Layer 16 of a small transformer language model trained on English Wikipedia (21 layers, counted from 0, width 128).
A neuron's activation on a vector x is squared ReLU(weights . x), where the dot is the dot product.
The model reads these tokens: " " "2" "–" "1" ";" " " "3" "–" "1" ";" " " "2" "–" "0" "\n" "B" "ol" "us" "por" ":"

The vector x that enters this layer's MLP at each token. A number n stands for (n - 500) times 0.011.
0 " ": 428 319 534 511 280 669 523 425 641 499 578 529 516 480 494 466 423 457 377 567 731 747 381 448 433 538 459 560 749 484 413 311 700 561 787 364 543 616 307 347 579 393 560 524 527 487 339 616 448 576 378 485 439 539 229 598 458 468 347 541 511 490 456 575 351 676 578 573 670 566 451 526 502 691 427 485 455 550 580 289 403 309 368 374 493 436 742 619 478 525 358 464 439 213 346 447 544 390 723 556 469 462 644 474 652 615 377 646 488 580 348 376 432 484 717 578 477 349 512 485 657 537 538 477 461 723 742 451
1 "2": 332 577 622 661 428 519 339 410 535 411 502 617 337 666 440 601 517 496 585 651 687 661 393 462 473 549 497 536 480 663 695 581 742 482 632 469 615 520 260 463 417 438 426 530 555 426 471 588 388 378 417 523 225 439 116 716 550 577 569 441 393 265 358 687 622 395 374 571 617 456 609 581 572 568 419 563 594 471 602 364 614 267 435 172 500 455 624 409 536 545 552 509 451 426 410 527 513 673 765 351 383 465 631 353 572 157 533 534 560 552 339 605 446 430 664 738 483 333 694 344 580 461 524 561 465 552 643 434
2 "–": 544 482 502 475 542 576 387 382 387 364 536 358 431 756 513 544 328 472 385 594 619 652 527 658 415 466 464 577 366 545 479 332 710 524 640 206 647 578 226 290 257 457 460 514 551 450 361 480 462 308 525 510 473 512 207 579 596 520 586 451 451 417 549 362 588 488 546 488 509 537 401 700 649 594 522 474 607 435 366 495 538 409 590 205 709 438 737 491 456 554 657 370 356 191 308 578 569 551 572 524 502 482 492 496 525 678 585 785 737 501 410 378 512 464 613 619 636 407 641 356 728 717 458 718 560 476 640 343
3 "1": 419 522 571 709 466 594 354 453 602 476 401 633 444 553 464 562 503 458 540 581 798 405 476 598 387 522 406 712 396 626 584 481 597 456 734 596 541 477 350 429 409 351 401 326 560 474 547 515 344 369 553 550 325 527 190 626 564 654 539 483 510 235 423 529 542 508 406 574 620 568 707 615 537 688 345 576 595 651 575 430 739 321 494 177 406 515 715 370 455 456 479 499 446 306 467 670 394 573 664 477 237 551 588 501 410 181 556 539 539 597 343 572 569 353 593 638 412 292 652 411 513 617 296 634 477 698 491 514
4 ";": 406 427 551 636 578 507 471 287 464 477 472 679 469 613 534 586 460 434 442 507 812 570 502 584 418 416 518 812 525 696 510 652 514 668 584 479 454 540 471 419 329 317 457 387 506 396 472 457 308 533 368 584 511 649 67 476 705 707 452 593 326 415 661 577 609 543 478 475 630 595 573 643 505 665 396 438 435 606 520 530 571 483 332 149 397 397 651 481 492 500 547 440 418 379 433 482 561 502 527 714 368 555 377 416 541 376 484 655 433 442 315 577 592 378 666 649 367 286 561 232 548 383 416 650 537 814 617 442
5 " ": 348 466 665 606 607 597 434 379 492 465 605 597 520 638 550 560 249 413 391 619 570 766 482 591 551 384 557 479 326 627 333 295 769 562 617 345 552 618 45 509 269 497 513 378 572 355 408 482 364 342 570 458 456 561 193 610 585 572 457 535 431 379 514 444 534 528 474 690 520 702 632 492 353 556 480 699 567 507 556 538 542 326 367 322 545 368 647 540 656 588 621 235 515 246 378 490 562 468 635 520 508 612 492 259 550 675 320 822 464 340 446 484 484 544 650 532 619 425 542 396 618 592 520 569 466 620 603 353
6 "3": 335 583 718 682 458 624 436 454 497 377 391 668 384 607 518 518 362 664 535 706 698 751 330 348 558 445 568 328 455 699 484 592 697 512 651 428 671 539 395 506 470 519 378 507 543 319 483 467 344 441 379 402 345 465 287 606 633 470 597 563 471 309 474 546 682 332 401 594 601 362 645 481 500 549 434 589 656 485 527 334 751 455 351 238 551 439 588 475 526 652 602 380 542 494 492 497 426 676 761 325 406 462 584 324 554 125 425 666 496 547 447 571 401 380 733 645 532 435 683 293 469 331 519 553 492 571 616 293
7 "–": 601 453 576 479 542 574 394 371 336 427 513 423 458 790 591 594 261 484 386 588 590 732 561 692 433 487 543 469 312 546 432 364 761 561 580 233 589 606 199 300 267 469 434 531 491 383 354 455 478 302 518 447 445 498 240 517 624 530 644 446 523 472 551 296 678 414 548 553 458 504 472 631 582 568 564 477 621 418 397 479 591 351 577 225 697 426 692 521 468 583 732 294 388 320 319 529 519 485 599 419 619 468 477 472 557 556 583 745 665 434 437 363 504 497 599 583 723 487 640 289 658 688 551 782 556 485 554 339
8 "1": 426 424 639 763 423 632 429 496 572 509 348 677 421 556 408 650 426 582 473 710 856 466 539 563 390 445 457 602 394 548 606 428 535 514 652 676 408 432 351 366 399 386 331 329 554 440 533 451 404 414 556 471 296 573 240 510 640 622 557 498 493 268 362 540 583 523 403 579 568 633 723 557 507 677 374 619 661 628 554 386 828 352 502 243 403 421 689 424 476 467 518 491 465 419 450 570 370 564 632 392 274 506 572 520 462 218 621 605 453 595 267 581 543 267 663 692 483 339 625 379 507 556 389 609 474 686 541 483
9 ";": 434 388 622 679 556 475 472 285 489 481 422 664 487 558 521 656 392 474 408 560 858 555 538 552 428 384 525 757 490 713 520 658 505 735 580 528 407 544 468 368 298 353 389 436 484 360 479 410 316 564 391 553 504 661 133 355 716 720 486 590 290 482 624 557 620 509 510 456 615 596 636 582 506 657 408 460 469 608 434 499 624 510 341 191 443 359 644 482 471 453 565 382 485 433 475 453 512 533 476 723 425 548 345 502 522 360 520 639 377 462 293 546 555 404 677 636 370 331 559 183 594 394 456 644 555 788 628 425
10 " ": 418 436 653 620 584 556 451 440 500 506 605 560 508 628 548 629 182 405 422 666 622 756 518 557 542 361 599 481 299 658 304 267 777 567 593 364 525 590 54 504 258 495 525 403 569 340 412 497 330 379 606 416 458 524 233 603 626 556 504 500 460 396 450 403 542 558 480 626 536 681 628 485 305 512 519 734 484 505 563 568 537 353 388 372 528 346 609 560 639 610 625 235 469 331 387 520 540 523 603 466 540 658 493 281 582 607 327 840 493 374 415 402 454 492 630 491 679 459 588 305 573 599 521 587 495 630 508 399
11 "2": 366 532 692 726 422 581 419 494 600 418 402 611 370 541 494 531 364 635 532 765 722 772 315 342 535 454 555 391 444 720 505 623 716 481 531 473 595 542 399 576 477 523 387 476 555 335 480 429 406 488 387 393 287 462 265 608 670 464 532 533 426 332 382 543 724 346 436 560 635 413 674 456 416 496 474 623 664 529 530 334 686 472 409 196 522 450 615 515 521 645 575 417 523 534 460 493 404 685 691 307 443 509 655 347 552 62 481 650 520 496 374 563 506 434 746 567 425 408 667 239 548 338 567 571 507 616 551 344
12 "–": 638 463 570 412 549 611 386 411 351 464 487 440 450 785 610 578 281 451 411 501 579 770 520 708 445 447 530 456 325 533 415 413 748 562 542 186 582 562 209 377 275 489 452 587 488 431 344 430 443 302 495 441 498 533 259 476 639 551 674 483 499 443 546 283 680 388 561 467 472 487 466 617 551 531 549 516 585 413 442 504 653 350 592 206 730 459 666 514 551 592 783 278 372 340 327 513 532 494 650 337 643 451 481 452 579 518 559 701 643 391 446 377 521 532 586 573 719 437 595 268 637 690 585 771 539 542 553 336
13 "0": 357 389 579 713 407 627 538 478 548 550 384 667 462 549 432 635 343 654 511 601 753 454 559 594 448 321 444 570 373 537 578 388 486 544 596 590 464 385 369 297 285 409 355 428 626 402 450 447 357 433 564 419 406 665 231 462 701 631 666 458 502 272 427 498 583 565 403 442 560 679 528 574 441 642 384 563 623 616 561 456 806 343 548 269 405 520 749 468 543 527 671 472 415 399 411 516 341 582 685 355 298 567 467 574 480 405 580 733 444 627 191 610 461 308 569 671 516 309 567 379 545 515 480 638 488 822 561 482
14 "\n": 501 349 593 447 359 730 426 357 457 394 622 678 387 658 652 565 372 312 350 572 600 667 461 388 541 562 268 511 466 500 422 557 534 514 695 408 524 596 249 401 616 463 623 326 605 476 526 471 352 545 370 559 421 554 248 625 516 545 531 475 545 359 596 431 680 474 549 606 550 644 594 475 426 560 447 526 429 566 436 573 599 481 330 261 448 443 499 500 602 626 706 91 442 354 327 538 568 329 679 681 579 664 501 396 509 471 463 645 656 418 341 292 563 413 758 660 552 357 446 325 773 632 504 709 660 700 315 391
15 "B": 337 490 599 632 429 637 299 344 423 343 385 547 518 470 554 453 452 264 704 484 529 711 402 702 466 647 413 424 506 569 525 445 578 533 613 393 408 592 492 471 597 650 403 162 415 420 535 606 403 377 405 374 551 411 405 420 574 693 391 505 524 499 450 555 600 465 549 606 812 541 617 380 409 676 548 542 489 559 504 198 515 420 357 300 485 414 581 525 453 626 667 264 522 303 470 600 599 599 706 411 711 564 499 376 549 614 623 562 641 552 207 480 667 542 467 658 447 450 443 446 539 500 607 614 525 543 761 64
16 "ol": 373 449 556 480 609 612 438 409 340 418 529 516 577 522 721 575 442 392 627 362 547 612 508 518 484 439 595 355 474 611 620 405 353 466 294 461 481 712 577 553 429 562 537 320 500 585 632 351 591 459 447 444 321 393 681 457 602 508 636 597 422 491 462 523 457 348 505 807 763 649 483 545 668 743 460 363 390 514 420 470 583 105 357 469 497 283 607 386 505 434 633 453 506 321 407 445 475 526 584 349 644 611 560 429 475 366 662 566 678 478 420 452 472 643 523 790 355 459 520 529 681 540 641 463 364 665 594 138
17 "us": 329 455 555 763 463 687 533 359 425 313 527 678 593 700 571 471 484 544 594 374 309 739 399 410 474 480 424 485 609 496 481 283 400 683 271 401 548 609 284 455 445 580 407 335 531 592 496 348 570 450 635 306 484 425 487 568 501 471 489 435 314 618 408 522 759 414 606 649 635 677 606 390 490 666 366 376 494 568 472 517 420 346 359 375 555 517 483 464 370 376 669 700 478 316 423 584 546 395 542 333 412 585 546 461 505 552 628 444 703 674 455 337 554 676 555 495 698 480 417 340 740 686 737 640 308 749 484 379
18 "por": 357 522 704 674 329 514 454 267 580 409 452 551 509 475 649 205 537 576 527 584 455 776 382 413 406 301 567 510 578 685 626 375 372 610 392 601 695 478 339 408 441 698 442 238 479 555 309 538 344 440 639 555 425 323 448 549 513 611 591 594 237 386 293 507 598 546 467 398 777 547 526 398 739 677 467 414 418 529 633 376 714 298 511 512 366 545 541 530 364 361 722 293 594 394 542 481 563 373 709 528 416 556 443 443 430 504 599 463 608 521 502 392 557 594 480 558 628 480 574 463 638 612 717 525 424 771 454 344
19 ":": 328 434 544 629 549 509 479 334 339 464 565 830 543 514 614 425 518 458 404 466 629 714 413 455 414 414 537 613 551 802 463 491 387 471 446 297 471 481 451 362 413 554 285 389 469 429 324 554 396 436 439 539 382 515 41 539 588 771 558 610 135 355 443 571 617 609 457 546 642 621 650 342 589 606 282 437 507 691 475 467 433 579 456 356 546 504 537 487 513 444 666 499 467 336 519 573 699 467 680 644 407 623 569 465 549 482 497 551 425 457 354 434 632 453 722 736 533 532 555 292 644 370 337 568 621 757 638 497

Each question shows the input weights of one neuron of the MLP. A number n stands for (n - 500) times 0.0019.

n249: 500 443 494 623 529 582 433 345 617 537 688 381 369 466 488 457 462 672 380 332 606 452 625 389 485 601 325 387 650 460 424 494 482 389 450 446 390 305 538 601 469 419 342 630 600 472 582 465 317 644 364 436 521 487 751 547 491 288 416 586 525 363 649 460 578 457 450 457 370 555 615 410 500 464 417 565 509 512 617 442 577 535 423 600 556 659 500 530 389 481 420 576 475 399 312 482 540 506 544 506 481 407 573 521 525 555 671 694 346 525 281 725 776 674 500 525 519 506 419 479 579 289 503 534 446 354 537 449
Which token does this neuron like most? 11 "2"

n488: 534 352 395 342 494 693 442 527 522 442 524 621 792 417 670 420 266 419 512 457 643 395 318 535 497 555 571 422 625 537 484 406 572 631 475 531 384 543 468 607 757 332 469 580 550 546 467 567 608 579 537 546 707 528 655 560 636 527 528 463 315 363 391 457 450 561 429 393 364 488 542 562 567 467 562 444 597 531 515 585 672 370 634 524 534 372 468 435 384 525 516 503 478 482 753 467 594 260 512 488 535 330 673 335 460 610 415 580 441 503 539 506 547 560 420 320 409 503 449 551 444 527 310 606 516 506 581 661
Which token does this neuron like most? 0 " "

n405: 504 592 583 547 394 548 328 401 549 249 514 600 534 838 433 259 451 391 578 393 613 615 596 536 514 576 532 644 386 356 518 514 568 614 626 418 387 656 562 211 562 458 594 375 563 444 469 540 497 552 732 497 391 421 706 379 554 296 696 503 469 596 503 364 313 459 322 497 493 507 589 472 531 503 550 461 600 500 413 425 524 443 552 711 454 593 218 633 493 489 385 616 577 457 585 493 565 328 427 533 407 122 521 421 531 531 290 594 496 375 599 536 532 618 395 381 614 465 429 585 556 559 368 606 707 388 556 750
Which token does this neuron like most? 7 "–"

n69: 549 482 595 438 526 542 485 310 494 663 356 283 476 509 460 344 270 615 467 294 379 429 482 597 445 533 414 469 694 469 463 650 464 518 355 690 509 494 704 482 555 410 386 405 444 475 428 567 645 548 433 682 631 497 455 481 400 509 448 473 472 503 633 595 441 403 494 540 414 446 482 420 545 482 597 562 506 579 459 530 531 434 597 368 633 467 462 386 427 525 377 554 676 350 401 449 276 494 588 581 692 463 531 567 793 530 782 674 463 528 500 497 401 494 347 512 563 494 358 374 346 509 640 571 487 558 590 470
On which two tokens does it fire most, strongest first? 15 "B", 16 "ol"

n329: 521 530 449 490 448 527 392 466 435 439 460 328 395 514 572 662 406 556 420 578 555 327 442 440 493 283 600 715 500 366 378 510 332 439 738 455 535 336 558 561 643 497 510 746 562 503 514 425 669 680 316 646 520 366 527 630 441 568 466 463 462 669 564 359 514 398 294 305 500 490 456 524 626 693 533 517 459 537 599 635 198 542 517 450 638 605 715 484 445 555 662 571 459 480 416 510 632 669 448 546 306 604 549 490 346 463 663 548 472 226 692 525 524 371 493 493 416 616 599 608 536 643 363 306 219 623 330 580
On which token does it fire most, and how strongly? 2 "–", at about 2.1

n79: 320 767 612 436 337 418 497 613 531 465 479 497 528 804 250 507 532 489 456 490 394 544 583 543 676 458 408 334 510 447 568 493 401 517 546 493 408 598 382 403 576 429 549 528 553 518 359 362 391 376 354 421 595 461 465 475 571 514 672 587 682 538 559 528 411 479 630 469 430 552 555 531 365 615 590 338 197 469 264 476 406 611 753 411 419 707 604 697 483 525 360 531 475 591 514 476 476 780 437 537 572 634 457 493 423 521 486 291 639 461 287 346 426 551 640 496 475 761 406 411 281 375 531 426 643 302 708 578
Which token does this neuron like most? 15 "B"

n205: 614 806 467 471 427 474 260 441 254 414 477 507 316 443 349 660 436 632 481 401 564 409 457 289 536 487 440 436 612 661 547 395 673 477 587 327 432 646 566 325 593 594 587 507 594 349 510 687 440 460 563 345 536 442 549 612 532 480 413 424 597 477 487 457 578 470 457 464 440 461 379 587 497 565 408 487 428 526 523 628 283 476 470 565 611 474 555 487 543 597 373 608 429 686 432 444 500 615 455 288 466 272 650 698 626 579 573 679 615 640 736 503 503 413 500 725 551 324 439 595 357 368 503 439 346 352 641 610
On which token does it fire most, and how strongly? 1 "2", at about 14

n392: 573 367 407 515 552 600 431 524 307 622 547 479 515 612 527 443 598 430 485 428 607 166 223 515 545 539 433 543 554 527 620 457 538 536 451 368 448 536 602 488 491 655 570 584 476 400 625 418 394 294 753 557 447 466 434 645 413 488 461 470 443 509 452 530 341 452 367 482 427 515 636 458 419 427 590 494 655 503 570 441 518 664 665 698 540 422 553 529 584 570 441 550 613 546 338 562 554 721 486 655 516 400 719 512 632 569 652 368 611 358 444 395 500 371 633 570 485 530 488 612 534 368 395 415 426 474 445 515
On which token does it fire most, and how strongly? 19 ":", at about 1.1

n359: 424 503 287 612 516 465 623 584 645 604 281 578 351 503 477 576 537 440 442 572 417 462 494 571 578 630 566 167 471 523 513 453 262 444 586 423 413 530 525 438 441 649 490 658 470 322 558 603 325 588 349 513 497 490 396 527 478 415 553 611 674 438 571 447 387 536 556 340 372 422 616 477 383 666 516 645 636 409 481 726 556 574 637 548 467 461 385 506 529 698 517 465 324 443 447 581 350 542 729 716 720 464 456 516 611 575 552 395 507 517 558 416 333 564 286 725 450 709 437 552 387 464 284 444 527 544 600 474
On which two tokens does it fire most, strongest first? 15 "B", 6 "3"

n63: 395 458 604 527 361 527 593 632 473 539 431 479 584 646 448 372 491 593 269 566 435 654 443 569 485 594 691 355 557 558 329 416 557 524 442 531 559 421 526 440 518 654 601 518 623 313 386 513 577 473 451 615 542 353 509 366 268 527 669 349 366 590 599 476 497 585 521 588 677 542 413 387 331 535 599 466 687 418 400 554 659 487 491 631 411 630 500 412 345 417 462 602 725 444 348 278 449 584 439 520 613 426 494 524 606 564 509 503 444 378 524 565 577 382 543 303 481 634 488 572 401 566 439 401 556 610 672 577
Which token does this neuron like most? 18 "por"

n43: 527 546 417 419 641 665 412 372 562 547 270 523 465 648 616 494 455 560 240 444 512 609 488 682 418 468 539 476 421 285 578 455 329 497 494 603 362 633 664 570 680 374 452 592 392 473 488 432 399 644 338 482 402 640 617 418 446 424 354 647 580 494 588 432 494 347 509 361 375 468 581 426 635 509 426 464 573 556 406 381 473 506 585 428 323 602 418 528 441 452 558 491 398 332 398 450 465 477 599 444 411 473 591 503 559 603 538 547 581 494 535 685 506 666 622 605 588 494 509 387 421 623 550 302 564 517 416 540
On which token does it fire most, and how strongly? 12 "–", at about 3.5

n19: 522 608 362 586 579 533 512 681 472 433 674 512 464 662 438 525 553 618 569 579 546 402 415 309 624 555 769 639 473 432 385 556 557 351 426 472 341 506 382 706 543 361 426 531 497 395 497 583 312 470 549 685 306 588 509 469 302 406 460 555 463 542 554 472 627 546 543 500 365 395 470 485 470 648 620 441 485 597 639 494 638 349 652 434 531 397 569 567 494 577 169 512 661 562 553 334 615 609 447 381 541 537 472 497 534 406 382 418 572 409 608 359 342 438 420 488 431 552 479 527 459 388 485 574 469 428 682 625
On which token does it fire most, and how strongly? 1 "2", at about 6.8

n355: 403 503 507 519 356 403 510 529 546 656 506 461 617 424 520 510 460 487 407 337 327 500 539 557 523 425 311 533 680 527 379 574 574 536 354 729 621 572 679 565 592 413 364 543 520 367 676 548 536 510 602 526 609 381 490 665 605 536 338 523 474 546 474 431 403 484 464 369 325 506 487 510 392 657 519 374 672 418 478 636 530 276 376 526 310 686 324 494 500 444 721 500 314 376 456 442 389 513 670 422 643 244 500 252 585 533 572 530 634 442 630 564 346 433 774 560 557 628 535 652 422 425 533 243 500 416 383 519
Which token does this neuron like most? 16 "ol"

n212: 628 562 440 742 410 503 451 351 461 305 521 483 538 377 443 620 482 660 486 608 301 401 490 313 681 521 546 628 744 493 511 353 655 615 433 640 443 711 536 402 633 489 592 475 408 599 378 518 351 483 661 354 479 634 576 428 575 594 447 654 746 642 476 454 475 326 373 518 500 317 448 331 608 415 453 344 392 510 357 814 521 489 318 572 361 549 608 328 647 535 493 666 582 598 432 348 521 378 567 386 420 465 478 434 602 580 521 384 675 514 704 594 743 432 472 521 392 325 283 431 323 378 546 635 435 563 486 401
Which token does this neuron like most? 17 "us"

n55: 573 669 406 409 375 475 389 330 372 571 518 590 584 465 576 453 500 506 454 568 503 512 689 529 587 432 317 674 494 478 516 420 589 559 585 577 475 516 518 606 394 491 481 425 301 579 794 630 336 531 403 562 631 545 618 577 566 537 437 637 578 469 398 271 659 484 566 556 365 327 420 390 543 348 281 443 522 674 403 451 560 584 553 436 620 528 677 389 572 421 629 691 544 473 389 445 615 370 587 509 497 418 308 531 450 568 574 503 541 500 515 324 484 430 412 494 381 700 694 534 309 472 378 516 702 524 418 527
Which token does this neuron like most? 7 "–"

n422: 450 439 481 614 603 385 576 597 580 543 451 540 607 426 400 243 622 560 548 313 541 359 515 364 549 549 575 578 604 568 424 427 691 334 503 390 535 519 512 512 497 472 326 537 559 509 469 477 351 497 574 476 437 560 317 446 500 586 506 758 543 466 329 438 469 555 463 358 630 451 467 515 332 434 485 313 411 494 339 467 308 579 531 778 463 573 357 518 325 460 395 585 478 390 770 421 485 396 500 459 404 400 430 497 667 601 405 398 380 710 482 472 547 530 590 544 411 676 410 615 491 653 355 563 519 655 484 578
On which token does it fire most, and how strongly? 19 ":", at about 24

n206: 578 487 453 422 510 304 609 549 483 530 605 434 378 617 396 611 358 422 464 718 446 477 543 275 649 483 695 581 298 550 643 660 461 387 530 319 351 530 356 480 676 446 396 433 517 460 477 399 554 483 340 394 562 665 550 401 416 384 248 543 507 576 352 396 378 527 497 344 607 378 713 557 642 613 634 537 582 483 645 484 647 497 473 588 581 487 177 446 380 497 307 589 291 519 490 546 378 467 452 513 414 217 479 579 533 626 503 627 558 572 687 493 385 671 560 594 541 467 645 438 503 593 590 483 527 721 416 497
On which token does it fire most, and how strongly? 7 "–", at about 0.073

n75: 461 643 484 384 518 392 478 634 422 503 614 529 599 562 783 461 549 602 585 288 457 447 500 626 439 253 500 575 256 415 642 444 402 449 555 348 405 409 591 596 577 458 389 603 288 624 727 615 454 487 555 538 569 593 394 563 534 372 474 362 571 516 494 364 477 529 448 410 315 560 430 461 404 497 506 428 471 403 534 363 438 633 333 614 663 695 616 636 442 708 683 598 582 410 372 510 429 548 543 620 427 546 510 474 661 445 522 394 599 297 468 341 569 572 442 376 652 300 462 465 451 529 626 471 294 641 356 421
Which token does this neuron like most? 12 "–"

n94: 554 500 413 433 486 503 479 476 598 577 688 585 479 521 497 380 458 488 497 544 566 567 420 283 494 482 638 397 530 518 509 634 360 663 524 482 506 604 405 745 559 464 560 419 220 737 509 379 539 435 506 388 453 497 462 518 575 678 491 512 673 618 397 368 524 681 536 411 518 430 482 476 583 587 629 608 320 372 506 585 488 331 399 763 428 521 610 451 473 509 442 427 286 520 552 289 615 347 500 418 383 446 653 479 551 559 580 557 394 365 526 485 552 650 545 509 262 556 390 441 457 459 568 482 417 568 518 503
On which three tokens does it fire most, strongest first? 16 "ol", 18 "por", 0 " "

n184: 541 628 480 412 347 530 556 381 547 533 543 510 341 456 557 571 497 330 282 669 442 549 470 592 523 573 571 625 556 497 674 551 585 557 672 449 449 313 406 560 593 480 587 527 419 456 464 660 732 404 457 609 585 758 460 514 242 304 318 557 600 553 520 470 568 553 520 290 567 401 454 590 430 692 420 557 262 673 549 493 604 528 410 798 500 560 596 426 423 453 524 543 385 712 483 648 483 397 378 497 517 443 353 381 280 480 464 497 711 490 345 325 469 539 433 527 360 487 759 362 449 400 650 551 400 487 385 448
Which token does this neuron like most? 0 " "

n98: 597 597 478 366 454 566 402 573 353 576 594 573 601 481 558 670 503 675 559 402 471 391 415 503 576 459 594 377 560 497 490 408 356 283 609 663 526 353 416 811 439 591 394 420 513 519 443 577 639 567 315 614 391 480 446 634 299 456 597 583 471 617 446 394 471 325 352 497 506 431 522 513 354 391 546 600 449 576 419 563 420 431 538 531 613 639 638 439 459 626 457 487 484 515 497 440 706 554 546 512 480 455 552 351 631 341 373 136 562 438 339 507 480 568 529 603 297 618 472 579 561 408 609 396 595 579 769 621
On which three tokens does it fire most, strongest first? 1 "2", 16 "ol", 11 "2"

n445: 532 525 447 405 389 639 398 562 619 460 435 639 596 695 462 330 573 704 598 428 398 558 367 484 544 369 478 293 519 582 458 481 497 478 658 481 411 600 615 606 416 519 415 497 462 494 512 451 491 624 394 568 564 416 503 516 606 581 364 541 638 633 717 421 679 512 610 528 572 454 482 582 382 470 596 500 457 531 676 500 522 464 366 322 510 575 558 455 609 535 422 500 535 572 420 515 310 466 452 318 409 538 275 491 513 537 612 531 583 539 509 545 283 683 462 278 275 660 646 611 303 329 387 719 465 304 522 503
On which two tokens does it fire most, strongest first? 6 "3", 11 "2"

n248: 431 507 572 371 538 705 536 436 406 464 766 386 436 496 406 424 460 485 423 586 238 710 475 721 600 311 613 467 468 496 324 552 599 704 319 555 657 428 777 493 482 351 514 439 555 500 461 613 311 632 536 611 444 559 489 585 535 375 301 575 525 575 489 384 390 378 551 539 301 737 659 410 596 521 503 580 269 579 510 751 569 441 636 486 562 368 270 503 744 300 351 472 314 503 522 408 361 618 552 459 459 464 489 511 450 500 322 360 650 633 532 799 515 601 420 322 533 687 611 500 486 396 381 453 300 538 409 598
Which token does this neuron like most? 10 " "

n386: 620 430 252 371 568 574 454 458 507 340 405 394 500 755 442 518 526 558 483 383 431 392 660 518 532 440 493 340 763 514 562 386 619 614 493 463 398 561 726 582 386 315 543 281 504 598 567 392 616 557 410 696 605 500 695 537 358 347 464 443 428 404 620 345 409 664 266 586 594 518 465 568 507 535 438 536 472 543 562 701 561 297 632 633 402 227 843 445 539 359 500 574 457 721 639 588 575 635 404 357 530 391 438 593 532 318 475 761 463 445 500 570 383 545 453 366 302 518 396 599 562 397 650 594 279 398 576 350
Which token does this neuron like most? 16 "ol"

n3: 436 395 415 476 368 438 584 528 641 516 410 754 525 494 405 686 608 401 687 503 627 393 410 519 494 544 608 564 388 402 401 391 568 588 582 442 417 469 612 422 422 490 440 657 449 585 311 706 456 441 487 251 531 636 503 590 603 578 497 472 500 450 438 487 420 410 506 603 522 404 660 402 444 585 732 342 556 381 427 562 509 726 488 728 611 534 406 380 519 491 484 531 478 337 612 447 425 547 482 497 701 487 590 600 663 456 762 331 420 526 410 413 564 485 226 567 609 547 591 478 341 363 378 452 490 429 522 521
Which token does this neuron like most? 15 "B"

n380: 718 537 564 616 594 546 474 537 584 477 414 647 540 392 430 453 249 524 630 411 503 424 512 458 636 439 512 636 659 588 521 375 603 483 406 405 385 453 383 494 549 424 532 369 438 433 509 633 682 382 526 555 560 572 483 402 520 390 559 552 573 417 601 515 394 720 427 456 450 460 549 515 451 616 472 606 624 523 506 374 497 677 523 631 347 503 470 489 552 553 365 460 476 164 417 480 543 368 475 655 359 412 515 561 602 572 480 471 447 446 434 360 299 489 404 438 646 512 427 709 664 396 581 503 536 420 535 517
On which token does it fire most, and how strongly? 0 " ", at about 25

n460: 337 649 308 352 544 609 485 610 599 334 406 534 521 500 353 531 296 299 379 598 381 515 543 405 457 558 494 535 515 481 547 598 536 605 435 551 588 302 456 558 562 575 503 416 497 656 420 358 622 571 481 316 600 439 402 510 569 540 406 552 565 411 589 484 428 725 416 413 543 610 436 379 521 241 571 562 454 494 587 473 491 557 599 351 534 543 385 363 512 572 657 573 318 637 588 308 478 503 420 586 513 519 522 454 720 528 574 679 241 538 604 529 487 347 512 450 506 435 797 591 553 454 565 491 386 430 450 593
On which token does it fire most, and how strongly? 10 " ", at about 0.42

n494: 522 388 440 383 600 313 685 566 398 462 519 491 425 713 519 248 413 516 395 358 644 408 538 377 572 393 487 558 522 430 581 477 599 610 557 584 423 373 667 484 462 603 541 471 401 439 406 728 644 525 522 428 562 337 585 490 411 623 615 465 500 550 415 510 529 667 519 358 452 384 441 579 582 635 646 442 572 563 337 431 325 657 431 596 359 465 569 585 393 375 595 565 558 549 535 587 616 591 318 431 327 650 325 509 513 374 403 604 497 490 750 386 416 546 580 583 643 291 411 531 696 406 339 564 402 575 580 568
Which token does this neuron like most? 19 ":"

n459: 527 474 404 351 551 790 497 480 447 461 422 359 382 283 487 720 260 490 568 388 439 384 579 520 513 691 517 352 408 567 720 347 399 609 503 466 412 354 600 480 421 439 664 566 463 547 352 400 517 497 623 708 370 541 457 493 516 477 443 371 633 464 526 567 382 573 413 447 540 687 595 513 319 668 545 738 359 652 471 359 470 589 602 344 685 434 425 506 507 755 575 683 658 618 689 536 497 484 338 661 438 453 446 484 560 411 411 430 395 456 559 626 473 278 490 564 296 556 471 376 513 355 493 561 497 528 594 500
On which three tokens does it fire most, strongest first? 9 ";", 8 "1", 13 "0"

n230: 493 252 533 532 274 497 399 627 424 526 565 422 217 559 344 513 413 467 439 405 647 638 536 642 666 732 520 317 493 483 537 564 603 474 533 534 537 750 577 451 470 383 490 490 760 407 546 545 523 650 592 337 571 656 490 601 395 431 576 579 632 581 474 701 657 333 414 372 526 354 532 569 487 561 588 364 302 454 554 413 319 578 536 645 463 415 500 456 572 364 738 429 487 506 547 409 706 428 390 428 456 673 520 595 395 267 601 378 483 429 422 406 651 577 325 520 429 484 592 539 487 520 562 407 345 450 427 522
On which token does it fire most, and how strongly? 16 "ol", at about 3.2

n219: 486 537 636 398 413 400 379 670 700 614 220 413 788 330 483 510 552 476 685 483 490 368 403 552 463 614 531 596 591 507 407 434 765 352 807 396 590 554 525 658 480 579 568 412 514 411 604 468 480 503 541 540 391 503 507 503 464 362 578 453 541 617 580 548 400 342 565 622 469 457 593 483 507 487 497 268 634 524 572 553 418 556 453 487 435 651 350 289 584 456 514 550 476 686 541 610 500 413 461 394 171 333 479 403 490 476 339 314 514 517 423 469 593 477 510 476 500 666 398 663 381 197 601 610 639 314 503 447
On which token does it fire most, and how strongly? 6 "3", at about 0.12

n0: 500 483 408 254 466 607 608 719 489 392 521 601 563 373 645 528 350 568 219 598 593 582 608 651 514 556 710 486 573 589 360 597 393 493 574 554 589 595 404 399 584 383 500 401 600 642 260 394 479 517 489 423 318 703 361 504 368 385 528 570 701 615 479 366 432 587 482 416 567 659 566 546 434 425 540 461 556 223 541 628 521 772 423 452 553 493 627 561 504 447 442 635 368 371 572 566 357 479 571 225 504 333 208 615 637 570 570 342 500 616 604 536 489 442 504 304 424 693 650 659 406 392 511 596 681 293 518 534
On which two tokens does it fire most, strongest first? 7 "–", 0 " "

n375: 346 562 476 445 494 532 530 606 608 538 462 367 509 413 542 422 521 549 424 488 579 567 482 518 601 577 575 430 384 729 412 595 444 574 166 579 491 434 514 524 583 470 644 611 690 452 326 494 512 352 396 586 354 623 506 445 471 429 458 485 258 577 565 524 491 467 548 667 518 565 409 302 438 610 517 398 538 515 523 623 548 694 539 491 503 420 442 463 542 581 352 585 485 408 612 579 536 695 348 634 565 367 332 500 324 441 473 572 467 546 527 292 518 561 677 479 359 563 335 544 400 408 458 373 343 661 524 599
On which three tokens does it fire most, strongest first? 19 ":", 9 ";", 4 ";"